Layer 3 of a small transformer language model trained on English Wikipedia (12 layers, counted from 0, width 96). Numbers have three digits each and are written without spaces.
A neuron adds its activation times its output weights to the MLP's output. To switch it off is to set its activation to zero at one token and run the rest of the model.

Output weights of the MLP neurons that the questions are about. A number n stands for (n - 500) times 0.00083.
n12: 328320575431548239504664749467500475440762349274477428537567530268688429617573433528439406386488377291747591300563582533515357485602377540693645396351488629378596792480362558629509539513441476467437529522601257289851604560750548357640368177587457526357500697722271297620381569410661476591
n29: 552643444563271365476476706778449438604496312449511531222422538381703667458550246706536694517583749600327562397447496421519546453656512645418547496402456641326330403633516595618605451400508484577660642420312224496677727302659835297434530310485401573335479427677448426529237714440436496464
n49: 496476213531483590656263540420426549360405773352493569583480533322408387224500557592630466476269515666430515515618402382507550596692534640622525689643468575394605654684606768637465377615484402416249490358377590496296356373591515496553101349648373432603400452650555593215603763508552446655
n54: 449449638345624558480582446559500250593493461648617460278542389477768664518428530450466477613578641312439318547669477527567427457653317638699719542463462396608620583298507389469609516553627317497521479290632544411482639400473624428704529458431684617481258374581538461450536445346534331297
n90: 704248525768484398457593582387582580470651668534334547354321093584381664237730538296505602656610427432534467751400653927363373552431439309413619559462622612468298433681621400366969509034144457446475343660449476450788193401544433618756247520303475354564361475431519650699467793344524391612
n102: 294705461331770585373315394422318487478380712521622684294487460368504280650550608697444611507370279594381633603235459491464267608565583449456555452546504344248532550847393811465194581437695457452774425791573525564445640492517651391558447438595478703303450377565603173315587262448466513750
n125: 434756536492508477566504395484481596565461103600470412527600398474572484694357542618434410412566383336508330403544452372423621384608356611295625419515359701489758580563399715524513304573532384731536697574390550744467441428442386256520600423553512977538582464563367263439557166445359443504
n133: 688623610507454525403373770379521552576446588439493518305615519469463426323325616677504556374425568413575440520545469392490662686593581568374423432447391562210411443510525477544643353428541647493671547615640443463404596556562362450556387395308560621769622307331507694903606231438373321577
n137: 423407760729439419657422380434415630756541401597647588745324320477363308491359536524646559634404557226649710466521461533331599346543480464561517669568189625561309667601261447400558573776601516421466479327350460519608517329414552716630454538587674741531336362712582399376555515541357449069
n223: 416578707399554590322452344518512553535482573441494356368398550454785429624358459453566402443520410293435541433395440479531500406443550583443667658426590388357468544603402526491286605397577434402509351567489551455672573401521597405395616407457625668549624522598509519598751421614581442591
n270: 512396537184398516599544654317413359320460681370378582596660437720406467466483407359320235430530616347591547644364274616485636475672430614523706628681524527687367751252436392757509265629368409696653524474504528579356561449428480555670527471751467642124377360452608628332508662484448551456
n283: 125479376620276278550496695210521500311323540446236455588418293710466552549385524537454347453440370319512341659665404605254639409372439425429770528608542597229478801295559564388653388737526634457478669344389579591607483439723545424796424644455622654629340392354669656540598548437589345614
n311: 649765539408798617442535594637466439547348362647520551455351670699496479493471413530566404512536584562647446391479484455659627677510500429367138598415566427532537551345411687468504448478347507482500419478431459642357613399694571328400477446507575270379551440676296443573228422611458554298
n319: 655561637480526447382713583654407648654533771702434548345508667508341664522358452312320496464636469791407297485652465488539528765664958593435351307343410535435596276652589509659167453402644727533567400174492472485379587600389576322496682661429406460580405471385660399444556488471344536409
n341: 363598575483421374343649424622514733235383415389450545475482537734424449470437712390479317552690477454186623376373503384766462386537431316460594703535518544503677597601342500719477550555434465471387515571547612642552583576609614365343463548326489674523213547489507449648534643627507551450
n364: 356392482500417410601349697625467609362690601233560435596528598558494522545740506438497543482403517455464465606751543389557456597606403411653465375654464373436417571431383487540566668400401461638537571577381583517487411386587579471484375572535519600599465451474313447721567355545376453464

Each question names a token from some text and the token that comes next. It shows the activations a of the neurons there, in the order above. A number n stands for (n - 500) times 0.0033.

Then comes g, the gradient of the next token's log-probability with respect to the MLP's output, scaled to length 1. A neuron's effect is roughly proportional to its activation times (output weights . g). A number n stands for (n - 500) times 0.00085.

" he", then "av"
a: 477458514471459471449978448761458483451449504449
g: 490688525287503360581446576577520429534605729530282422540385451412553320786466577502513734563475479367648475619512515677450327403556561760378500355361674753425416576408701514439586482565544656366545435539358281122537420329549403430604583381459513318731444471521484600630437464528413599458
Which neuron, switched off, lowers the next token's probability most? n133

"'s", then " A"
a: 521544454449650450453451450747448466682497459612
g: 625423563622624497655530498498524396639366441693502427371356558631453492422291401650457390402702543253561193481484577446579362388340528639590487732534483566624665358474493487421527492564397332403656483316488623693527590549426208468599384574572422465422610386581755799540539608603347373291
Which neuron, switched off, lowers the next token's probability most? n311

" was", then "p"
a: 475448453451480598452601451451458474458630456483
g: 586682454328435525433700372636576561669639688526558514614427250473531252577696654281536430595458624416762364136393440448457510607323480585431419606562484721522345531584535392454533380517618594475516359527479646514531450365537527567490513494267500507679353541185454303665515545514401520635
Which neuron, switched off, lowers the next token's probability most? n133

" the", then " Pe"
a: 449458449756449451531457449562449471548713484673
g: 527483350473612436757366567607556415632353515511533308469522597567456224579595331472392320476571636159633564528364515437572567435491444490595645426506503586634645416424466605620603569732611343570533449380686470592588533468448403435723757408442363380633654413314663547648416338393224476315
Which neuron, switched off, lowers the next token's probability most? n54

" a", then " Democratic"
a: 449449482599449475450553450634460459496547507628
g: 490453403454614529672605457528652621661588715433479396393505513373659383515742414484551597560430630455500402423584562618479510383551386329630641455390404518640762559322550483522375327557574384401542443476517550624473450477385413524696723348545621343834259187313366559610494554433289506268
Which neuron, switched off, lowers the next token's probability most? n54

" London", then "."
a: 485514461589450498527455448506463495478539459560
g: 231559834556512497324470645569434344452575519330557494386424665628385504713614573541652419473396317717247499528671590282582635605410454609396539304689608443408658322611574470458348568417331607386440633554508460520388533368555663562492340486322565524535266437577357496666516529347603595603
Which neuron, switched off, lowers the next token's probability most? n364

"ine", then "e."
a: 475532462450471448464487457603463453456448454605
g: 371563508572598545615555591551395602468518705552421550505455315503545208639582474357592428440515546508475439462345537662640440584351502412557538117552580381568547498589483231594446408420451847456509610509551380615522455290501411433550553624286516491782371544360480437728611385493302455834
Which neuron, switched off, lowers the next token's probability most? n364

"'", then " The"
a: 454523474455470449567618484548456522451453479448
g: 499475629511432626618421530626504335404409762545471495348496564619792415532494576521665547433326785374543507283388567480604350521265465513372582623403429563514602277479597358637667604611512371456505687536593676568465396244494449283602283302271713471473385457515700656510479405481477459542
Which neuron, switched off, lowers the next token's probability most? n133

",", then " it"
a: 456499862463496632456458482464470720487472547458
g: 419568452503554667611654554655350671237338425568457457407436404399497525441516288583602644314432656514305498572568587426433269607608464558508280360452503579570450536678722546518494586346460340446253558525454674254406485488334518689321308484520627455460497522734827418561534645543612587637
Which neuron, switched off, lowers the next token's probability most? n49

"ers", then " on"
a: 457455449484497522448459476463487476449453450473
g: 439404639343576468348392627506530597195391688462467725596484604621712434426495567599350588559438262600578282422552691421678345480678387217356443485559483589458572591684567606610637293333556543502446508617590545568596651552670524445365331478439278710432327548516610430511420318543491470342
Which neuron, switched off, raises the next token's probability most? n341

" out", then " national"
a: 449496450450481452450499466545494509472566610449
g: 642510478544422514489331597418275402416400467572540650382673585613144678378514594711430220475686450486511331787517457593446603412588478449510524668442599264495479324516585499480425506528695340717598601338707360478501271637397409456487480739511526568378651527636667434413560459458435400465
Which neuron, switched off, lowers the next token's probability most? n12

"ated", then " his"
a: 491602458455496456459604458610459668513473482454
g: 695772450527340537700254491534607397441448404399544520579511744461449591650548546538471496467635488540506441629428636542517360531634359683476650448332474602371531340349485622331276507518428343515471657172497646525751483421529488235603531468496682249457342516591483502514458503277670439711
Which neuron, switched off, lowers the next token's probability most? n29

"ames", then "ake"
a: 456452472452475678449449467466451451460470451500
g: 510618370559594565443448469555375677561567870368379645467428430654550348742388331606584579519425688360543402432485688573671294477517493519540547533536418372511574556599241317491652415466526504458482337616326500493484519396364464604436535450386689286767508318289477581812426469479492341651
Which neuron, switched off, lowers the next token's probability most? n125

"a,", then " she"
a: 464479699451496848461509452470459638466453452449
g: 419664224365502511617393351675462610514501476374437536446693550419586552444500696633617514301388261501567661818213522575564492578672429507665379484518516316323399437483400719531523349567425286642449549499329612355556516400664504551351530339681530489485343611627628561284431493520623636561
Which two neurons, each switched off alone, lower its probability most, in order? n102, n49

" named", then " after"
a: 449556467755452449524564449567453574526663639449
g: 391556420602738642346378419678461663414397463459426795278528350352418456505497534537604473384447407523293537468588669471597367456438463460483473166598490726531466642772627697527470763257408451551404368602473630516402702565463581364505465454379362554684376556399349683417593522488509586597
Which neuron, switched off, raises the next token's probability most? n54

"ow", then "ing"
a: 470572455451481453453449454538459494488462481464
g: 166657560595559467313423702625500497545441496508578716678682625571595791390437474486414429442350500505393638323406515438545540430748360372486375656543312699527395282606565637382328464367492299559535342414469688404514720424410614394388530298543467603489517402514442504730394573548588518624
Which neuron, switched off, lowers the next token's probability most? n29

" with", then " other"
a: 707464460450462449454692448838456601468477496455
g: 389527519622594743442436452621287492553433242534531677317588550424246576351293371364461355478644226600377729573504582765375612388423432490472511491321561559361496452549682504449454671584432496499438599422630440458490445694533628631371536723485579543360342496705641491232658554518533468622
Which neuron, switched off, lowers the next token's probability most? n364

" and", then " find"
a: 788449497463490542468449465468449452582455450496
g: 498585390473481594587676373749393663433527516529434524785695511423651661535490434493474483321247475781333600465318520412402339573597479503484392285602494314336710641446604429541673389335354519413482503736457484279501526428630491374418489541499643682624505552475245301425589488432653606557
Which neuron, switched off, lowers the next token's probability most? n12

" Tit", then "us"
a: 460550486655449466626490583726449683469493455449
g: 502446303507506343262587559572571574520372439503676408438571665446650859484536388371512396478629504446405422554455748634291389565605450569525393495456445712674559664271454607620352554347582347718522447376576363505509421418503276454655357366335662682636540397487385604425362514617467752506
Which neuron, switched off, lowers the next token's probability most? n54

" t", then "akes"
a: 454555541453458453541636456516464489451484450449
g: 421641541594504455256408470396419518227516417536364462531474538609483665439341399574354691488588407507426459604539637568543339471547435636282388606591618760359579509319547396490514390403441121772394468551293662503343546531456572449471563564529535234568730611630675518719426521648571588611
Which neuron, switched off, lowers the next token's probability most? n137

"ul", then "b"
a: 483472450451461475480465579482698455538486448450
g: 471367671322402511456430446583429540809629316619633578373457233475637618425611465462519517469275502572619339493709447421510536543319590587271590451643337767272469706393671654403402566463397550499621491281419550328738694534557520436514564365580342488375553458285586450596563588589496489506
Which neuron, switched off, lowers the next token's probability most? n341

"ent", then ","
a: 449648474467453469479465689578467461521468465547
g: 415620735501425538469696503561429351550559345345537477414269555399222591413570569483595534293358362621438447770448519397497706542421528582419338674574397350357506555814643389558700590386465592569421583400475492602410487521644482625395353310701671641508467461649422764447433316396410562476
Which neuron, switched off, lowers the next token's probability most? n137

" of", then " their"
a: 452449468451496867584450469601460453449763449514
g: 364465605536659438610462432621607543405543362529577621408313436542476673398502443581618490371319522741328719536334773465378386414327703615541417288592516530459402527552741592354416581609567476264585708203461287509519544478474597609298377622654463531572449606614388502303531518434592329625
Which neuron, switched off, lowers the next token's probability most? n102

" M", then "op"
a: 455458449454688450448488451453667476498471471649
g: 556559380451418566402465410428319457326350488612425453642299461691301566654305583558451504526725459380557569750491583453626309522533525374664409401404547496510448530797404578678606380716470496451373535456479381473258515737777624630487686513426492401282642529601375561569343416283557521632
Which neuron, switched off, raises the next token's probability most? n364

"ches", then "'"
a: 462468451461449463449450456492462460450463450558
g: 576595449703495417735564617493484682452712326474381422523464323702524491624614382415654607583404552558530521440439670276347549283607707419535571607357756492323541492435424451469612437607472507585485315371404533548312394631595390388383633483222440504786418382224480401672480515603434627491
Which neuron, switched off, lowers the next token's probability most? n102

" of", then " China"
a: 450450449456744525449453461652469449459509455464
g: 722384362650500427700548448412596646673481530409424523355395420428773251480588452722538538578494483602409571147435491416445583396511517386509726534588521491409599619616698423582606661434263505607587418456145394689560482423496501463612556489363354528705345452309425610450545674483443396417
Which neuron, switched off, lowers the next token's probability most? n90

" the", then " are"
a: 450456450675448451497449452577449458480663467657
g: 331642497637503791678576489536464688569474504529622314108469413471538546324342364616628513325384459692409690340372704416554531546320616733362348510392584489439318490272640539644549564605408463528537377435540478339376391565582485505491556704496445369390448498681565586359642573510458662547
Which neuron, switched off, lowers the next token's probability most? n319

"iment", then " (D"
a: 450488449456455457456452658623453465464452481461
g: 753748507435463451518518367436745651606487574607706183431299489378635370495456466604451241756530483453617518325453495526378355490520473427795523609467459432347566533414508482550292556624576685422503557463569539645651528435443566538651582606235427417602475513334350362498482513529494598185
Which neuron, switched off, lowers the next token's probability most? n137

" (D", then "em"
a: 560645478526479497449451481469469466461490449449
g: 479474331420627535310504482578604668518565336357494340605478413734527583619451310624352483538637523594642497553420595566585265448380470632685332582363641638612369588559382374547410564684594562351398336514471357249314386359496420658380628752546556411375315545563526541569590728417549327743
Which neuron, switched off, raises the next token's probability most? n29

"at", then "own"
a: 485513470462450455449454473485474470449455467563
g: 514450543289596517311588391546588309444571539519407467651444185682657574575447498690355615559506372410578626231457633428639434466676691594574262432486332473641604755598527286326456489344431642573610322430304485527322505427535527402560558466500542536539521500572319708638383359491576619724
Which neuron, switched off, lowers the next token's probability most? n49

"itz", then " as"
a: 453459450449452464451449682459584449456486469449
g: 574436535634530374494484477384450709056395505698339503587606478544627670269459408626364464554517545707377468404537408579644215400690347454497517500416691540461648646496478547575252586551335650649603524533448374572510478592427570279561394492388344551447616462658545384479604445658612619275
Which neuron, switched off, raises the next token's probability most? n137

"y", then " years"
a: 474493454454492453450449449573484563469452513495
g: 435460630542549466433326338593323480368520488560551591432355155449401435333418769489283645470603388387529634521331465711328616426437687696486518387553684264425670556428511572812652515462407626449524392420662382405612429466424684606669510571526556461389413541527491466608651498762380413537
Which neuron, switched off, raises the next token's probability most? n102

"em", then "ocrat"
a: 470451451451450499466458504470597455529456622448
g: 422376340492530656585480714354351550668407742331347399504735727420391352256516233567304508499516674353533552675429569449515504436564327448533532528523379619592549445375686564542588545488476615391367464580692471585426311543411507394384689633709556674740495466459478572587298475574290526379
Which neuron, switched off, lowers the next token's probability most? n270

" in", then " Chin"
a: 477468467453476500502453450551449770448503482450
g: 631528359434311408642512334414865483674416632427392478479508401505586332418522485655491481580519640412506363217517342576345435487766671617577827510570482475593760576492532372547439341516446587659550176560318622615558334440451388549659580447519391517591461310401391455590498574414487565491
Which neuron, switched off, lowers the next token's probability most? n283

" aff", then "ect"
a: 496602452456460473473531449652449479505492636450
g: 447571373474457529460685546469530509576484580589824371339429599435578811426491391449505426533580588420376192457433526349688514390694349645484542550770398386602611636405587674324503618568364464619456616580545546728404505466451425399406407452420332622264527505541441459461326595498163701563
Which neuron, switched off, lowers the next token's probability most? n29

" her", then " ext"
a: 482449461485472467449486539686449449598606468553
g: 423401486552499701312695420410555591520477406644499439376462338433411688612501429445414595668381538349358429284364639504582206543362373408383430728542473413505405538533620515590403386455417526225658440662374711597449752439598575291447572648551652579383425543362513597686669715607687457554
Which neuron, switched off, lowers the next token's probability most? n223

" dra", then "ft"
a: 450450449455449449448476478792787460475741453516
g: 551682525483556374548254582674566429528650389528226631578517333438494394297713410727426696345464610387508640449427498545535586354537476504598437445758500287595456670517447611589227329570351461363500291635521530503648648444368582411425597573494478529520809537678525497530379581327465393307
Which neuron, switched off, lowers the next token's probability most? n270

"ick", then "et"
a: 477449463458494451468493448639495470449453454521
g: 471400707313415253407350581590385446659661412475597369412543408426628201627493358349745492580576689401737502670381445484717442367583655512426555497513507401430591436606320470678489329518405746412263410434441394727612407491474643517592624624473523520423680294519668549493504424435602533464
Which neuron, switched off, lowers the next token's probability most? n223

"ive", then " con"
a: 449625449450476457462522451711464528479619461582
g: 747633545573345659554498248320326562527435361432467605611592401396233737511547426513280333513763600676537555619597283658348521558701450368520676461384412335501414540567569563498370228499591250421416564479682403474570544632496448506455556600697564622587532503534524407279571548515379417535
Which neuron, switched off, raises the next token's probability most? n223

" r", then "ad"
a: 451452449508452454457523479658464448463645479542
g: 553675391401561563561552527540562337535457406359576373557478387360264734548553443774540678570527262575402418638448511573469189591479480382304672362628541647445421468691338554311626376379482500549429572502325530502368637484425573424549642550609537380436755532550531509595448356458490342908
Which neuron, switched off, raises the next token's probability most? n102